Layer 3 of a small transformer language model trained on English Wikipedia (10 layers, counted from 0, width 128).
A neuron's activation on a vector x is SiLU(gate . x) times (in . x), where the dot is the dot product.

Input weights of the MLP neurons that the questions are about. A number n stands for (n - 500) times 0.0024.
n76 gate: 545,510,582,298,540,458,428,520,503,534,630,332,490,561,541,378,564,706,488,564,524,399,464,528,454,461,571,505,470,321,547,300,531,598,483,568,573,439,464,546,599,675,575,591,402,567,406,577,544,423,548,471,495,547,460,523,583,585,412,497,431,533,545,585,459,401,405,424,532,603,562,458,351,392,332,500,503,515,477,519,529,692,480,543,370,397,533,457,409,375,685,666,475,475,469,553,464,465,364,379,439,286,664,478,451,487,476,442,511,424,468,402,435,438,479,510,542,554,462,475,531,676,493,428,387,417,581,368
n100 gate: 297,470,430,374,800,367,681,893,410,660,686,673,411,721,613,413,531,645,406,434,448,460,539,469,691,351,600,442,462,185,728,627,364,469,405,524,635,578,591,485,373,675,326,654,382,679,401,671,406,741,523,476,574,433,358,354,427,390,563,566,523,462,281,557,616,365,344,434,651,684,524,540,281,404,484,375,496,375,484,452,404,492,644,434,449,496,565,531,439,616,473,380,359,732,598,531,377,623,432,402,560,429,524,568,481,393,593,731,342,419,420,371,342,590,461,597,385,343,399,519,531,698,530,601,156,692,404,592
n130 gate: 468,731,566,674,676,293,467,448,634,641,865,368,467,545,479,558,370,504,793,771,352,568,553,550,492,426,451,504,254,602,508,557,230,615,532,462,557,410,566,581,540,256,666,604,504,332,546,582,595,647,691,416,530,358,556,554,561,471,297,549,615,565,528,289,366,358,371,598,774,439,579,329,631,445,525,550,122,529,390,398,508,799,316,316,606,335,524,292,645,234,233,428,673,339,496,508,488,504,195,673,530,567,450,520,625,540,479,512,500,346,616,483,463,698,595,463,421,789,337,536,451,443,425,402,681,650,464,395
n152 gate: 599,234,655,828,436,655,457,526,402,596,528,445,454,569,562,305,346,613,552,554,576,536,592,527,434,644,729,500,546,646,682,450,546,353,312,669,424,620,633,277,428,655,453,469,438,531,567,446,593,689,538,516,386,445,735,414,222,348,566,488,500,523,650,338,473,630,456,692,725,477,555,480,550,504,739,586,531,605,300,552,472,413,488,535,512,360,500,258,553,623,492,393,826,315,442,504,598,808,465,407,420,594,786,654,489,485,556,485,521,622,602,407,339,535,415,270,760,329,708,354,446,515,493,404,470,504,256,397
n228 gate: 580,568,578,235,416,618,413,424,569,367,670,607,488,516,590,430,565,475,484,414,635,725,357,331,643,607,772,715,516,382,323,687,704,664,488,442,642,656,231,435,658,512,488,616,500,275,488,471,537,545,638,487,470,675,504,607,435,162,550,533,332,577,429,584,451,516,516,349,694,665,500,350,545,567,418,236,533,611,594,314,420,971,508,337,337,545,484,504,597,467,426,437,616,343,512,283,596,645,442,595,276,617,687,408,379,240,411,485,609,642,532,261,853,582,492,406,675,525,349,623,520,663,271,466,456,690,548,561
n229 gate: 507,413,370,503,529,713,537,542,356,475,404,624,490,301,443,272,507,490,542,637,291,355,603,601,603,530,566,451,513,623,350,424,497,313,526,642,477,590,419,794,319,549,432,527,359,477,594,716,483,530,322,820,504,554,467,564,516,597,456,463,520,389,626,571,549,619,452,576,523,362,497,571,657,589,609,497,584,463,457,404,510,588,593,593,288,674,500,593,546,464,510,394,441,737,497,539,362,510,483,212,421,480,750,429,516,718,694,509,443,553,545,440,493,674,537,642,544,647,437,548,500,444,458,662,666,674,477,428
n254 gate: 599,640,553,434,568,392,655,629,454,487,604,425,727,426,351,637,535,359,585,522,604,509,409,367,395,474,539,578,621,627,487,465,483,421,330,371,413,679,690,396,522,483,336,513,593,412,460,207,443,561,474,764,352,451,603,540,474,416,248,426,583,297,657,398,426,726,579,317,313,461,509,558,307,460,814,579,678,772,635,527,635,595,544,448,609,307,449,400,427,701,404,392,539,365,231,251,647,586,326,293,346,215,589,547,412,706,309,286,229,539,436,672,278,654,513,817,433,680,265,208,69,561,221,523,328,383,573,548
n300 gate: 538,553,371,619,489,350,425,496,289,403,622,627,613,559,461,559,488,918,682,579,456,256,391,718,524,555,345,446,488,500,557,554,250,748,641,412,651,386,425,566,341,519,727,587,654,386,321,331,405,551,380,516,736,552,458,524,515,457,472,469,316,307,603,416,605,601,493,465,663,662,536,804,704,432,516,307,568,374,402,820,641,531,520,562,570,551,634,395,620,231,406,516,492,367,386,435,508,620,392,334,585,357,564,660,736,143,594,375,362,376,500,393,560,314,492,519,500,480,637,500,547,406,716,459,431,342,423,527
n314 gate: 460,693,459,267,675,666,331,512,500,584,402,570,469,625,538,643,550,452,503,481,386,418,384,382,500,424,531,435,494,481,367,619,506,389,387,484,413,557,481,472,512,571,420,334,338,500,410,494,551,456,413,590,497,506,416,366,531,602,602,286,346,453,625,479,541,713,569,588,457,478,490,574,576,419,801,411,484,408,403,529,422,463,509,221,459,348,451,685,590,635,535,655,346,590,557,485,513,385,568,411,646,397,609,485,657,395,186,503,581,500,448,630,398,500,402,340,484,402,280,527,544,431,576,569,469,478,674,537
n316 gate: 722,585,427,286,422,410,592,600,458,664,643,588,467,674,628,312,391,617,605,474,650,644,438,257,562,438,543,388,392,634,300,561,351,566,493,489,446,325,198,522,406,621,548,659,504,456,570,697,691,417,630,556,411,485,618,301,371,610,434,591,777,339,514,465,698,428,320,580,525,593,607,463,580,623,518,537,493,270,478,534,422,478,471,333,653,394,578,685,600,569,741,399,625,574,419,429,607,744,411,445,489,356,437,252,650,489,553,562,488,453,486,617,548,537,456,811,418,522,511,563,623,536,588,564,264,381,482,460
n76 in: 693,445,673,382,474,558,263,436,487,551,488,473,607,441,488,461,530,775,483,557,623,339,482,545,446,530,538,603,641,360,466,382,574,578,483,546,544,351,352,323,671,602,545,615,425,482,228,488,479,387,379,430,415,473,389,518,488,581,572,467,682,641,543,572,367,512,440,518,529,611,612,324,482,518,482,548,452,428,512,596,607,600,550,583,337,315,558,503,224,429,706,604,532,475,401,480,431,433,315,485,522,397,648,483,588,587,534,506,427,497,512,431,334,404,467,355,458,566,453,537,544,503,569,574,444,485,615,409
n100 in: 377,690,608,610,447,779,479,622,408,612,496,635,384,575,408,429,525,228,339,621,680,496,243,311,608,487,508,595,541,546,436,483,380,412,706,755,430,579,614,496,796,549,517,390,735,546,589,508,387,475,516,649,302,627,516,555,598,399,500,558,637,311,351,674,186,442,639,488,448,955,331,542,408,462,637,307,774,437,554,543,457,439,434,566,483,508,284,413,443,608,563,248,569,398,655,762,479,615,593,793,629,580,487,605,468,366,517,308,624,508,463,731,466,483,258,545,343,525,359,331,206,376,645,349,520,516,233,541
n130 in: 468,686,410,500,663,399,623,496,611,667,791,352,727,565,369,434,569,480,496,598,508,462,609,442,455,811,520,375,316,532,594,472,739,578,362,508,331,459,409,645,339,552,810,483,475,231,566,695,680,715,669,359,702,587,412,619,885,373,529,593,179,428,334,472,448,464,632,561,512,456,529,541,447,533,504,553,343,467,520,365,542,500,407,540,642,529,397,286,496,504,174,358,460,513,516,616,587,175,101,304,618,583,529,504,504,504,525,584,470,504,484,471,500,406,545,181,247,737,638,618,476,488,492,521,572,376,540,407
n152 in: 273,660,516,718,557,512,520,504,550,646,630,460,441,609,649,611,527,579,356,433,160,586,410,350,720,465,694,310,465,473,447,415,606,520,847,404,380,386,472,683,515,531,584,568,350,367,516,261,362,277,438,356,596,620,508,274,515,603,603,500,622,376,428,458,531,519,526,605,302,616,301,480,461,448,445,429,361,217,395,468,444,207,277,332,645,492,676,356,523,500,402,689,546,283,457,735,377,624,268,587,476,464,257,435,361,481,529,685,588,582,431,512,540,595,433,488,588,614,586,788,477,418,356,370,542,659,523,294
n228 in: 663,453,585,607,480,696,324,448,517,419,559,402,593,383,480,312,669,296,590,297,429,416,440,639,699,610,432,416,333,508,481,588,561,610,492,525,456,626,328,653,496,547,393,714,508,658,327,143,732,581,488,608,663,595,444,304,612,476,480,561,545,492,257,402,713,617,477,391,457,380,541,372,642,707,399,480,475,642,311,475,238,404,407,621,548,451,682,713,604,387,305,396,718,590,777,778,488,448,492,492,617,397,636,599,411,579,66,485,210,568,551,321,714,459,610,846,463,394,512,516,577,407,488,681,480,560,388,580
n229 in: 575,398,525,702,574,601,570,539,676,611,275,745,453,269,333,306,482,624,626,547,549,530,543,742,260,602,493,687,343,496,451,583,692,522,521,400,224,482,427,615,668,627,445,603,511,435,566,427,496,326,400,455,531,755,532,526,511,569,551,580,598,446,616,638,626,759,586,471,570,461,449,689,493,533,536,526,272,420,663,316,560,646,496,670,323,551,358,442,618,590,714,530,390,384,642,415,610,554,307,380,493,500,643,278,500,688,696,551,376,482,535,387,496,595,449,727,485,631,551,426,551,377,539,707,617,453,557,550
n254 in: 505,431,328,447,621,475,582,393,510,249,228,466,514,652,524,418,509,438,702,634,490,663,353,957,658,476,774,321,594,628,532,424,457,500,607,685,590,314,461,884,443,681,674,452,548,572,674,567,490,619,425,285,581,597,528,486,157,898,365,524,519,322,273,449,618,339,409,562,509,505,476,437,486,437,434,510,519,366,149,653,314,350,661,543,276,390,575,604,397,405,276,735,738,485,390,411,403,533,787,903,485,476,621,542,514,598,307,630,754,382,677,231,345,149,734,315,330,356,519,449,657,310,767,376,696,679,312,693
n300 in: 537,594,403,649,414,340,589,434,460,379,491,610,349,517,610,513,416,407,468,589,539,343,525,487,829,255,604,621,376,492,423,492,462,610,631,607,325,622,398,412,616,582,620,551,538,437,705,635,483,714,425,556,420,355,603,521,467,479,445,130,353,326,423,839,575,725,440,651,378,367,466,770,517,491,307,420,491,639,429,787,612,517,257,554,408,432,512,178,421,655,205,366,533,361,610,587,509,608,436,259,726,243,538,541,456,463,321,666,406,500,377,326,380,657,589,312,671,373,441,504,517,266,265,395,500,205,633,171
n314 in: 506,510,507,467,522,619,626,461,483,456,469,440,487,418,563,450,487,616,313,421,558,685,346,596,259,530,370,568,474,733,383,422,730,487,321,191,523,421,553,422,572,503,630,634,397,480,617,490,417,362,406,315,510,413,367,317,455,467,463,470,691,403,695,484,422,497,528,562,178,558,457,399,526,433,546,497,483,520,631,486,578,497,379,706,418,596,468,366,630,444,441,554,348,472,331,439,630,610,715,497,646,440,400,298,383,484,411,494,352,588,529,599,373,596,536,549,423,573,497,284,490,503,633,462,464,568,461,256
n316 in: 481,693,414,654,565,649,445,527,389,593,447,551,457,352,539,516,659,559,379,242,593,524,632,291,265,162,651,643,608,208,459,411,395,669,527,293,543,359,219,616,411,763,639,433,311,613,500,641,590,430,403,392,310,540,627,323,227,543,472,520,512,288,477,508,628,574,623,547,470,531,512,568,578,724,516,759,500,527,224,500,368,665,628,356,781,386,550,430,600,628,629,492,653,492,638,458,357,346,353,390,528,373,544,371,451,366,654,515,304,326,390,638,417,531,477,740,560,480,430,470,551,465,523,561,669,616,546,616

Each question shows a token from some text and the vector x that enters the MLP there. A number n stands for (n - 500) times 0.0048.

"di": 423,361,363,760,737,722,721,687,548,433,629,395,472,496,359,383,609,476,396,328,321,257,623,510,508,496,620,512,522,521,442,343,498,500,415,561,575,642,514,389,517,483,512,319,584,620,636,449,438,442,486,664,754,512,587,454,490,554,601,426,592,423,506,473,561,364,200,398,455,558,578,455,366,466,452,457,553,510,583,511,426,258,446,586,393,482,429,515,464,539,612,527,637,383,412,610,564,418,679,367,616,357,573,471,474,530,656,587,576,692,606,590,707,464,325,643,627,512,551,631,571,562,478,511,619,448,476,551
Which three neurons fire most, strongest first? n152, n100, n229

" 15": 425,384,373,500,580,529,552,690,694,690,395,550,479,422,273,650,488,580,277,557,493,404,349,300,376,481,432,566,409,420,537,210,743,541,624,417,490,448,401,325,556,479,514,476,759,629,433,467,564,509,602,583,670,497,628,450,468,489,407,418,703,337,373,561,591,241,374,659,467,494,458,598,396,562,499,497,510,334,446,421,473,679,444,519,334,532,519,552,242,516,538,537,501,392,544,495,618,263,622,475,467,692,595,600,402,402,556,383,702,535,458,515,431,555,421,537,560,494,646,529,545,406,585,563,495,383,491,594
The two highest activations, in order: n76, n228

"====": 680,483,491,521,610,466,383,475,430,451,684,472,497,427,536,568,603,276,310,559,421,308,440,557,294,517,447,468,562,587,339,516,668,670,577,570,391,433,446,490,569,237,494,600,553,579,497,551,569,720,470,537,480,456,626,622,471,571,525,327,526,302,469,782,521,448,667,475,433,705,518,396,433,461,414,583,549,489,326,538,351,540,480,603,228,514,527,526,523,427,725,531,559,442,413,372,306,203,585,612,593,603,436,455,543,639,574,276,649,561,516,541,456,475,462,382,475,357,362,402,450,339,618,457,489,537,457,769
Which neuron fires most, and how strongly? n152, at about 0.53

"er": 490,576,527,537,757,344,387,368,449,578,451,116,432,373,411,560,630,509,500,574,556,513,450,438,621,270,407,513,513,608,378,586,642,474,477,441,606,392,568,453,519,173,574,506,629,447,388,776,492,380,433,306,377,374,559,538,507,487,549,612,370,524,394,515,731,511,363,501,515,571,506,660,538,590,434,517,577,715,457,441,281,604,606,626,515,420,662,424,492,372,465,471,614,531,460,638,459,393,484,591,478,526,505,628,398,456,595,462,771,477,386,567,630,395,408,504,555,438,516,634,575,514,401,459,541,429,638,597
Which neuron fires most, and how strongly? n130, at about 2.3

"B": 321,474,453,602,709,399,586,657,603,550,476,639,337,398,467,626,700,500,517,404,462,575,552,536,537,493,595,498,422,515,428,321,708,543,564,566,528,474,395,589,584,420,348,571,572,632,496,530,428,728,634,335,599,459,539,482,571,434,375,614,548,408,501,623,624,543,501,753,409,326,381,583,588,553,490,536,434,709,570,444,412,508,361,537,219,531,632,665,547,557,631,559,325,297,595,695,388,492,582,548,673,603,560,342,435,460,582,435,590,503,466,630,580,367,402,457,582,693,446,505,574,416,680,362,530,404,625,508
Which of these neurons fires most? n229

"\n": 636,265,376,687,528,521,532,616,660,495,598,505,455,485,422,550,503,383,521,408,503,430,570,432,556,377,493,543,451,586,599,425,679,703,582,518,572,529,638,401,637,322,418,676,655,516,380,513,691,528,466,476,678,384,498,443,596,478,516,293,701,367,563,482,677,517,576,471,385,319,358,582,415,422,701,631,602,366,535,531,522,563,441,498,517,422,630,588,633,580,743,598,370,256,433,554,521,551,601,571,552,670,598,613,488,438,446,350,558,347,493,597,411,329,431,500,421,568,529,442,546,347,628,495,507,394,568,431
Which neuron fires most, and how strongly? n314, at about 0.9

"an": 509,469,312,458,590,579,453,513,504,417,384,428,414,614,335,487,720,403,304,392,491,493,493,527,586,521,274,615,738,514,509,272,515,578,674,397,454,520,477,539,453,535,390,561,613,514,467,476,528,462,461,459,462,465,550,460,604,537,459,498,842,425,361,564,529,435,278,517,549,478,622,569,598,684,558,681,417,541,559,471,308,526,276,598,452,370,580,548,465,620,478,518,705,555,512,738,416,439,433,406,508,576,619,347,596,487,619,440,726,661,594,521,654,547,391,213,754,481,445,498,482,306,544,333,677,432,481,460
Which of these neurons fires most? n152

"ong": 554,426,367,429,518,544,475,393,450,473,497,421,350,464,552,325,582,517,434,362,446,368,554,468,474,505,452,469,418,525,439,525,475,436,746,456,682,707,321,233,372,447,510,572,666,492,453,537,451,627,528,543,497,313,697,434,521,500,344,413,603,659,325,592,489,441,207,478,487,478,567,667,311,480,490,494,640,626,441,462,402,452,339,661,451,632,653,814,548,518,645,518,568,530,570,556,519,457,554,462,538,709,696,464,579,442,625,364,694,571,550,441,395,387,503,428,633,660,516,644,609,426,510,338,580,253,422,699
Which of these neurons fires most? n314

" Be": 511,429,504,597,624,632,436,362,559,494,571,486,412,510,268,561,566,405,258,377,499,482,677,404,402,500,574,498,340,480,345,307,608,509,497,364,580,519,512,542,622,486,261,759,552,556,377,374,488,668,463,343,764,408,538,543,546,372,426,699,553,458,401,695,492,240,403,540,425,413,350,761,514,529,441,511,596,541,738,480,317,580,506,596,298,562,596,552,537,532,501,551,571,440,549,557,512,438,602,675,611,623,661,393,499,368,492,413,642,685,381,535,621,576,389,360,509,509,447,481,395,338,587,494,519,326,556,446
Which of these neurons fires most? n228

"bi": 473,483,344,612,585,524,567,610,486,675,551,331,542,606,398,400,474,329,464,344,392,451,604,354,491,490,597,663,483,504,324,393,397,533,484,543,519,576,310,297,435,335,488,531,546,501,558,425,513,660,611,614,683,529,605,354,535,492,289,536,475,460,467,559,641,530,254,506,547,375,621,522,231,388,428,412,529,594,472,477,265,282,405,656,461,549,575,616,463,605,563,487,491,491,463,660,560,186,668,655,637,495,640,409,368,409,653,335,669,705,503,545,478,382,550,509,530,618,459,530,723,596,448,621,527,380,511,480
Which of these neurons fires most? n314

" he": 492,506,432,610,462,394,478,570,528,598,466,761,505,571,510,447,537,295,508,479,551,488,581,498,419,381,462,447,444,424,370,548,583,510,631,466,475,619,607,434,627,113,390,715,549,711,556,532,508,356,443,378,644,448,483,643,500,512,293,556,595,470,580,518,687,418,361,267,477,364,538,765,612,643,485,510,512,544,398,376,451,576,506,502,355,535,718,607,368,391,484,488,570,523,475,547,543,253,551,490,577,637,402,459,184,414,459,445,571,670,557,515,462,434,256,364,466,703,444,417,483,517,492,397,562,350,561,532
Which three neurons fire most, strongest first? n76, n316, n254

" un": 472,398,449,665,775,524,473,675,495,479,712,632,408,566,560,556,495,683,361,593,527,409,453,325,602,294,312,423,542,401,494,631,586,439,672,323,340,643,680,505,483,420,335,690,583,374,493,536,609,553,485,370,602,420,471,437,361,396,542,509,668,393,400,545,546,390,434,341,376,424,476,582,475,631,491,596,363,590,632,497,453,535,304,537,287,399,659,611,377,442,552,637,683,429,357,443,602,472,459,401,593,682,562,409,409,340,550,341,605,582,492,609,430,353,406,368,484,459,594,536,377,379,574,424,744,498,345,514
Which three neurons fire most, strongest first? n152, n100, n300

"b": 449,536,545,508,494,449,551,458,559,367,458,606,288,568,550,501,557,299,392,544,382,448,486,384,554,470,423,540,493,364,435,259,612,321,498,541,591,604,418,488,565,376,557,607,499,288,468,666,582,620,449,533,424,460,610,647,554,596,196,621,605,410,491,539,599,489,332,531,471,505,568,566,302,515,278,695,607,753,597,450,403,546,526,478,388,469,375,375,378,468,512,452,436,419,431,594,474,99,558,647,549,551,729,440,492,375,432,479,595,626,461,463,586,387,428,629,644,527,569,698,749,699,529,454,367,351,650,574
Which neuron fires most, and how strongly? n314, at about 0.56

"s": 478,326,514,456,564,752,585,281,589,532,480,440,533,408,559,508,622,494,434,523,219,577,640,552,486,448,322,631,520,529,328,340,608,620,596,343,623,559,398,635,546,405,415,503,626,441,439,760,459,592,433,335,576,437,372,637,517,546,425,610,635,594,399,517,583,294,402,367,558,447,595,489,620,643,450,499,609,694,580,410,448,578,509,588,501,366,552,429,593,463,530,361,493,507,487,701,549,418,533,517,627,596,618,362,561,544,454,248,640,621,308,778,665,474,356,280,620,360,461,539,440,303,470,524,455,306,561,554
Which of these neurons fires most? n228

"d": 334,504,288,555,706,431,363,614,501,389,513,493,310,428,620,492,401,590,488,535,565,309,460,475,451,364,486,529,367,486,559,402,474,630,588,493,493,690,537,572,444,366,318,345,575,484,495,604,584,387,569,318,683,293,521,334,558,688,382,383,398,370,282,424,724,454,267,542,366,386,534,571,510,555,365,609,480,516,400,393,501,581,360,638,429,498,401,543,269,616,625,509,428,502,485,397,350,540,375,550,755,444,451,640,589,607,630,325,709,536,394,581,605,408,416,415,520,480,453,644,543,401,453,400,387,355,558,627
Which of these neurons fires most? n300

"mi": 519,527,402,493,706,585,549,601,600,402,750,323,590,437,581,349,563,438,511,504,313,483,569,614,388,432,367,473,490,529,437,361,641,397,552,561,615,588,518,434,659,588,475,606,586,497,518,310,663,463,516,493,631,455,403,617,427,586,581,492,665,501,571,478,486,272,523,731,518,402,499,568,331,465,343,549,491,630,521,521,458,460,493,625,406,424,539,552,557,450,770,621,523,426,394,576,536,314,552,246,629,710,721,449,482,532,629,309,624,335,613,635,685,372,427,438,595,548,503,613,571,665,494,549,681,340,536,806
The two highest activations, in order: n76, n300

"gin": 433,492,467,492,552,649,544,464,516,482,549,331,363,324,526,529,751,498,464,368,375,496,438,512,629,511,392,515,322,434,130,581,512,505,590,462,612,510,515,520,651,320,542,444,500,459,348,442,588,415,292,536,652,387,524,463,364,524,492,634,631,521,498,394,439,246,397,320,484,383,572,524,613,497,378,480,838,584,597,601,313,483,565,511,281,479,503,513,466,675,487,525,290,363,498,548,441,286,760,559,647,589,561,441,428,429,630,446,680,419,468,667,593,465,399,581,570,544,341,450,477,388,576,504,650,419,679,617
The two highest activations, in order: n314, n130

"-": 527,337,503,538,570,640,536,673,484,673,654,494,359,489,479,467,538,550,425,453,332,594,448,396,591,301,461,392,646,452,417,343,673,627,496,474,264,614,444,538,438,383,386,588,449,539,646,532,422,537,565,440,704,427,641,624,412,523,420,441,570,501,505,510,521,560,476,526,338,593,473,521,351,504,451,678,572,551,700,536,402,518,378,549,398,380,654,715,466,396,516,338,613,252,412,495,339,282,558,357,466,866,448,624,422,428,591,314,629,623,488,547,555,351,452,526,500,355,479,733,554,622,576,366,659,551,495,512
The two highest activations, in order: n152, n300

" Vi": 464,497,480,623,617,756,456,523,458,680,440,359,484,442,260,600,491,388,528,194,374,355,503,399,541,533,554,584,412,459,366,465,707,455,390,515,557,412,598,562,656,339,361,564,749,440,489,580,468,511,604,272,565,482,625,333,588,427,517,547,447,330,436,583,554,357,321,575,663,467,407,600,615,616,453,564,519,489,593,494,520,520,454,678,230,312,484,538,441,314,640,716,649,509,592,525,524,373,649,596,481,657,494,287,509,411,545,329,635,382,444,529,644,496,330,470,521,488,643,479,466,518,628,411,659,315,558,671
Which neuron fires most, and how strongly? n300, at about 0.9

"K": 371,442,290,329,737,583,567,550,526,706,407,333,403,418,358,577,665,532,484,452,383,390,318,492,542,369,553,531,509,569,569,185,677,487,613,568,552,556,498,298,574,445,310,539,534,577,563,480,447,690,592,532,628,613,655,484,508,604,354,411,469,499,491,517,644,445,342,478,374,531,335,523,435,466,450,711,578,490,520,414,362,487,330,587,284,622,597,661,516,691,626,505,501,431,684,559,422,461,429,571,468,523,590,476,390,521,509,425,769,776,420,547,502,593,417,510,679,509,433,659,460,338,477,336,675,501,583,574
The two highest activations, in order: n229, n130

"ent": 428,467,411,431,556,404,703,535,439,440,695,500,398,367,497,460,551,515,328,651,354,434,275,397,457,370,389,467,406,549,393,357,511,534,681,488,467,495,406,437,331,348,458,473,515,409,412,523,470,497,332,430,532,340,634,780,463,620,618,539,684,570,429,561,488,476,625,457,481,318,597,535,626,378,195,611,530,555,463,497,302,453,423,298,441,591,537,570,440,598,545,523,617,487,595,698,486,521,503,652,460,478,634,551,608,337,666,485,709,540,465,655,550,377,360,296,604,591,440,720,486,366,494,367,432,495,663,542
Which of these neurons fires most? n229

"it": 548,687,283,529,495,720,725,515,405,606,788,376,428,561,523,390,645,507,483,451,510,457,536,581,503,364,647,588,387,514,353,310,532,512,430,496,621,326,329,337,533,609,507,356,579,441,420,589,522,532,406,621,738,595,409,549,352,465,474,400,554,451,314,348,618,556,533,458,310,510,530,561,414,458,370,796,520,475,728,392,409,372,496,430,452,583,673,438,433,530,453,450,661,373,334,628,523,459,569,489,574,407,629,545,488,325,663,340,542,559,614,586,411,537,534,597,588,435,506,685,619,465,510,496,557,600,466,280
Which neuron fires most, and how strongly? n316, at about 8

" Film": 370,320,640,710,594,525,533,378,532,700,486,569,445,502,526,601,570,394,371,482,579,350,771,517,619,457,414,558,375,459,510,359,551,480,587,405,633,495,536,508,588,390,419,494,572,471,413,379,569,399,349,474,801,345,523,443,476,571,601,401,494,501,368,585,636,340,461,318,399,558,575,669,449,483,390,589,517,407,532,395,428,420,427,629,223,550,455,681,403,460,550,440,471,359,610,502,658,322,640,689,748,573,621,539,489,447,535,263,532,388,693,463,564,338,283,614,571,522,599,694,430,541,409,508,508,445,656,620
Which neuron fires most, and how strongly? n314, at about 0.44

" goal": 451,404,482,609,448,623,627,594,603,617,421,647,626,534,572,583,483,377,484,568,476,541,543,558,583,456,329,695,417,350,352,489,421,452,517,431,495,500,568,438,566,432,344,574,596,430,327,520,572,395,394,642,518,432,562,498,378,339,512,608,414,607,519,515,597,353,372,348,371,497,621,657,479,554,536,483,579,469,697,496,368,442,446,649,300,351,697,722,350,485,670,427,566,510,385,538,635,251,553,713,598,776,400,433,561,490,515,399,581,238,559,580,585,305,375,317,438,533,522,737,401,514,548,625,626,399,597,760
The two highest activations, in order: n300, n316

"le": 626,343,586,740,617,627,342,645,529,591,449,572,273,353,451,644,483,337,235,610,634,313,567,514,467,453,563,426,524,463,365,653,656,540,416,431,581,496,463,524,579,595,473,707,517,578,397,502,515,485,589,430,663,227,486,487,457,538,391,543,444,588,456,575,569,370,476,433,440,398,588,615,459,569,361,592,590,696,347,374,301,580,523,598,495,548,596,577,354,556,599,637,441,416,365,626,407,429,363,426,552,662,301,654,457,492,590,470,705,436,432,592,507,628,257,444,591,530,693,434,548,471,546,483,611,453,526,438
Which of these neurons fires most? n76

" for": 400,414,495,709,575,526,435,632,577,491,584,557,370,539,363,336,370,395,494,493,426,334,489,554,359,352,511,580,485,589,340,437,350,379,408,461,429,409,592,555,552,345,444,499,539,567,433,539,700,542,400,399,712,440,620,510,355,459,437,357,619,499,564,590,543,377,824,507,446,308,310,615,431,439,402,679,312,526,540,383,400,548,504,528,349,451,596,560,319,588,642,581,567,266,395,595,521,447,584,628,634,512,505,388,483,463,633,432,646,441,475,625,418,409,533,586,500,482,557,520,433,615,640,440,592,459,664,743
Which of these neurons fires most? n300

"ter": 461,510,181,539,729,482,479,531,405,527,507,527,519,354,533,496,406,416,539,530,566,501,636,454,726,233,581,452,574,517,468,355,591,535,527,342,525,443,683,631,527,507,426,434,571,398,594,572,523,490,458,291,604,436,441,355,502,519,410,516,681,357,276,500,705,429,359,589,299,282,466,551,485,541,449,661,389,574,524,415,582,517,380,469,520,558,434,433,353,398,675,497,400,424,441,253,537,425,529,412,722,502,459,489,524,376,639,466,604,589,450,609,592,469,410,245,603,504,538,703,554,495,422,254,642,525,737,713
Which neuron fires most, and how strongly? n228, at about 1.1

" 2015": 395,466,349,491,554,469,648,564,624,522,507,571,514,307,525,517,461,334,468,493,544,466,375,389,541,391,527,469,456,330,506,351,538,573,500,466,583,649,394,372,544,294,559,375,550,710,501,698,606,561,414,467,625,417,684,405,356,548,365,286,515,344,430,461,619,373,300,620,601,444,503,571,557,320,464,495,529,532,208,410,608,558,482,428,324,553,358,554,342,554,530,588,679,401,575,524,651,303,601,563,652,762,470,589,401,596,645,414,540,565,642,620,445,433,290,583,660,553,489,549,465,559,487,386,474,401,414,789
The two highest activations, in order: n100, n76

",": 546,457,374,641,681,549,565,388,627,476,584,579,580,569,467,548,296,436,568,469,423,443,613,504,442,529,579,604,500,628,371,508,573,459,444,450,431,537,395,496,644,370,322,486,494,589,309,465,501,656,412,482,496,326,350,444,415,458,404,556,563,268,609,543,527,468,466,522,434,573,468,599,469,416,496,915,530,321,344,344,406,584,498,572,430,537,517,661,348,448,560,424,553,282,585,565,447,470,621,623,440,561,484,535,326,399,726,405,555,693,544,624,404,337,423,647,454,411,560,620,530,502,494,248,636,381,459,525
Which of these neurons fires most? n152

" X": 554,459,408,570,653,611,428,466,407,667,441,543,303,231,443,542,481,467,407,353,461,405,539,471,507,544,388,590,451,485,354,564,698,596,469,416,416,527,329,467,422,527,302,713,682,572,523,501,576,484,530,334,559,399,554,343,406,518,417,324,586,539,398,643,474,455,430,433,366,450,467,621,513,501,601,549,444,550,596,396,458,512,263,646,291,553,449,644,464,647,546,680,549,398,738,608,585,388,557,627,552,868,385,644,453,567,470,488,687,604,597,601,480,392,448,438,630,550,533,674,437,313,479,377,577,380,640,659
The two highest activations, in order: n314, n130

" 0": 466,314,415,530,542,517,691,551,606,696,582,504,539,357,343,503,314,459,629,531,415,478,426,364,507,586,392,573,525,419,349,345,620,571,701,460,463,444,558,269,525,450,402,631,801,648,386,581,537,495,471,491,693,405,614,520,437,461,521,297,559,468,417,517,544,337,369,542,519,375,478,531,499,506,318,522,565,413,537,373,490,529,333,727,368,514,502,600,442,610,680,495,498,351,529,641,564,229,545,546,461,509,514,629,607,613,526,299,700,580,463,647,429,359,429,441,392,458,566,433,600,302,613,535,755,359,469,591
Which neuron fires most, and how strongly? n316, at about 0.77

"ed": 510,356,368,732,487,685,743,709,685,489,655,425,409,520,470,425,359,460,321,538,399,479,411,655,518,280,479,467,379,452,380,219,503,446,227,551,473,617,360,410,511,457,413,489,513,513,396,505,536,443,505,449,709,536,602,508,458,432,489,406,570,332,408,507,545,359,605,616,343,454,533,471,508,410,331,782,502,474,485,416,391,440,527,509,347,634,389,542,444,580,565,482,575,322,432,634,414,520,610,408,620,436,462,478,320,691,459,530,549,599,428,506,394,327,551,556,625,444,668,775,588,464,590,465,463,548,639,431
Which neuron fires most, and how strongly? n152, at about 2.8

" In": 533,374,467,496,492,585,479,394,610,470,440,407,252,452,393,568,530,446,533,522,508,356,634,437,594,373,429,423,446,487,374,520,585,468,474,289,651,494,506,564,620,385,295,563,468,568,465,451,677,600,374,390,708,288,561,510,480,399,419,579,537,372,405,521,421,389,523,350,555,475,338,630,635,512,693,722,552,417,719,389,389,528,455,487,413,521,459,417,236,533,754,672,479,409,490,583,452,366,619,589,581,733,659,351,553,509,554,277,631,636,595,422,574,368,542,432,546,558,693,606,480,571,607,356,588,370,558,627
The two highest activations, in order: n300, n152

"BC": 424,374,262,512,740,501,602,448,452,606,466,374,359,459,341,460,630,517,367,454,524,191,440,385,487,476,387,623,403,558,501,342,565,588,597,446,654,475,482,418,633,402,502,570,640,528,502,551,377,591,514,590,675,524,740,398,580,691,394,380,528,669,546,590,584,586,516,677,637,541,479,529,468,376,546,545,623,575,383,353,509,457,405,414,271,763,484,731,529,485,507,520,491,323,654,659,590,408,663,608,491,561,497,499,480,522,615,335,679,520,499,456,514,321,338,466,747,516,441,625,419,419,410,390,556,530,632,625
Which of these neurons fires most? n130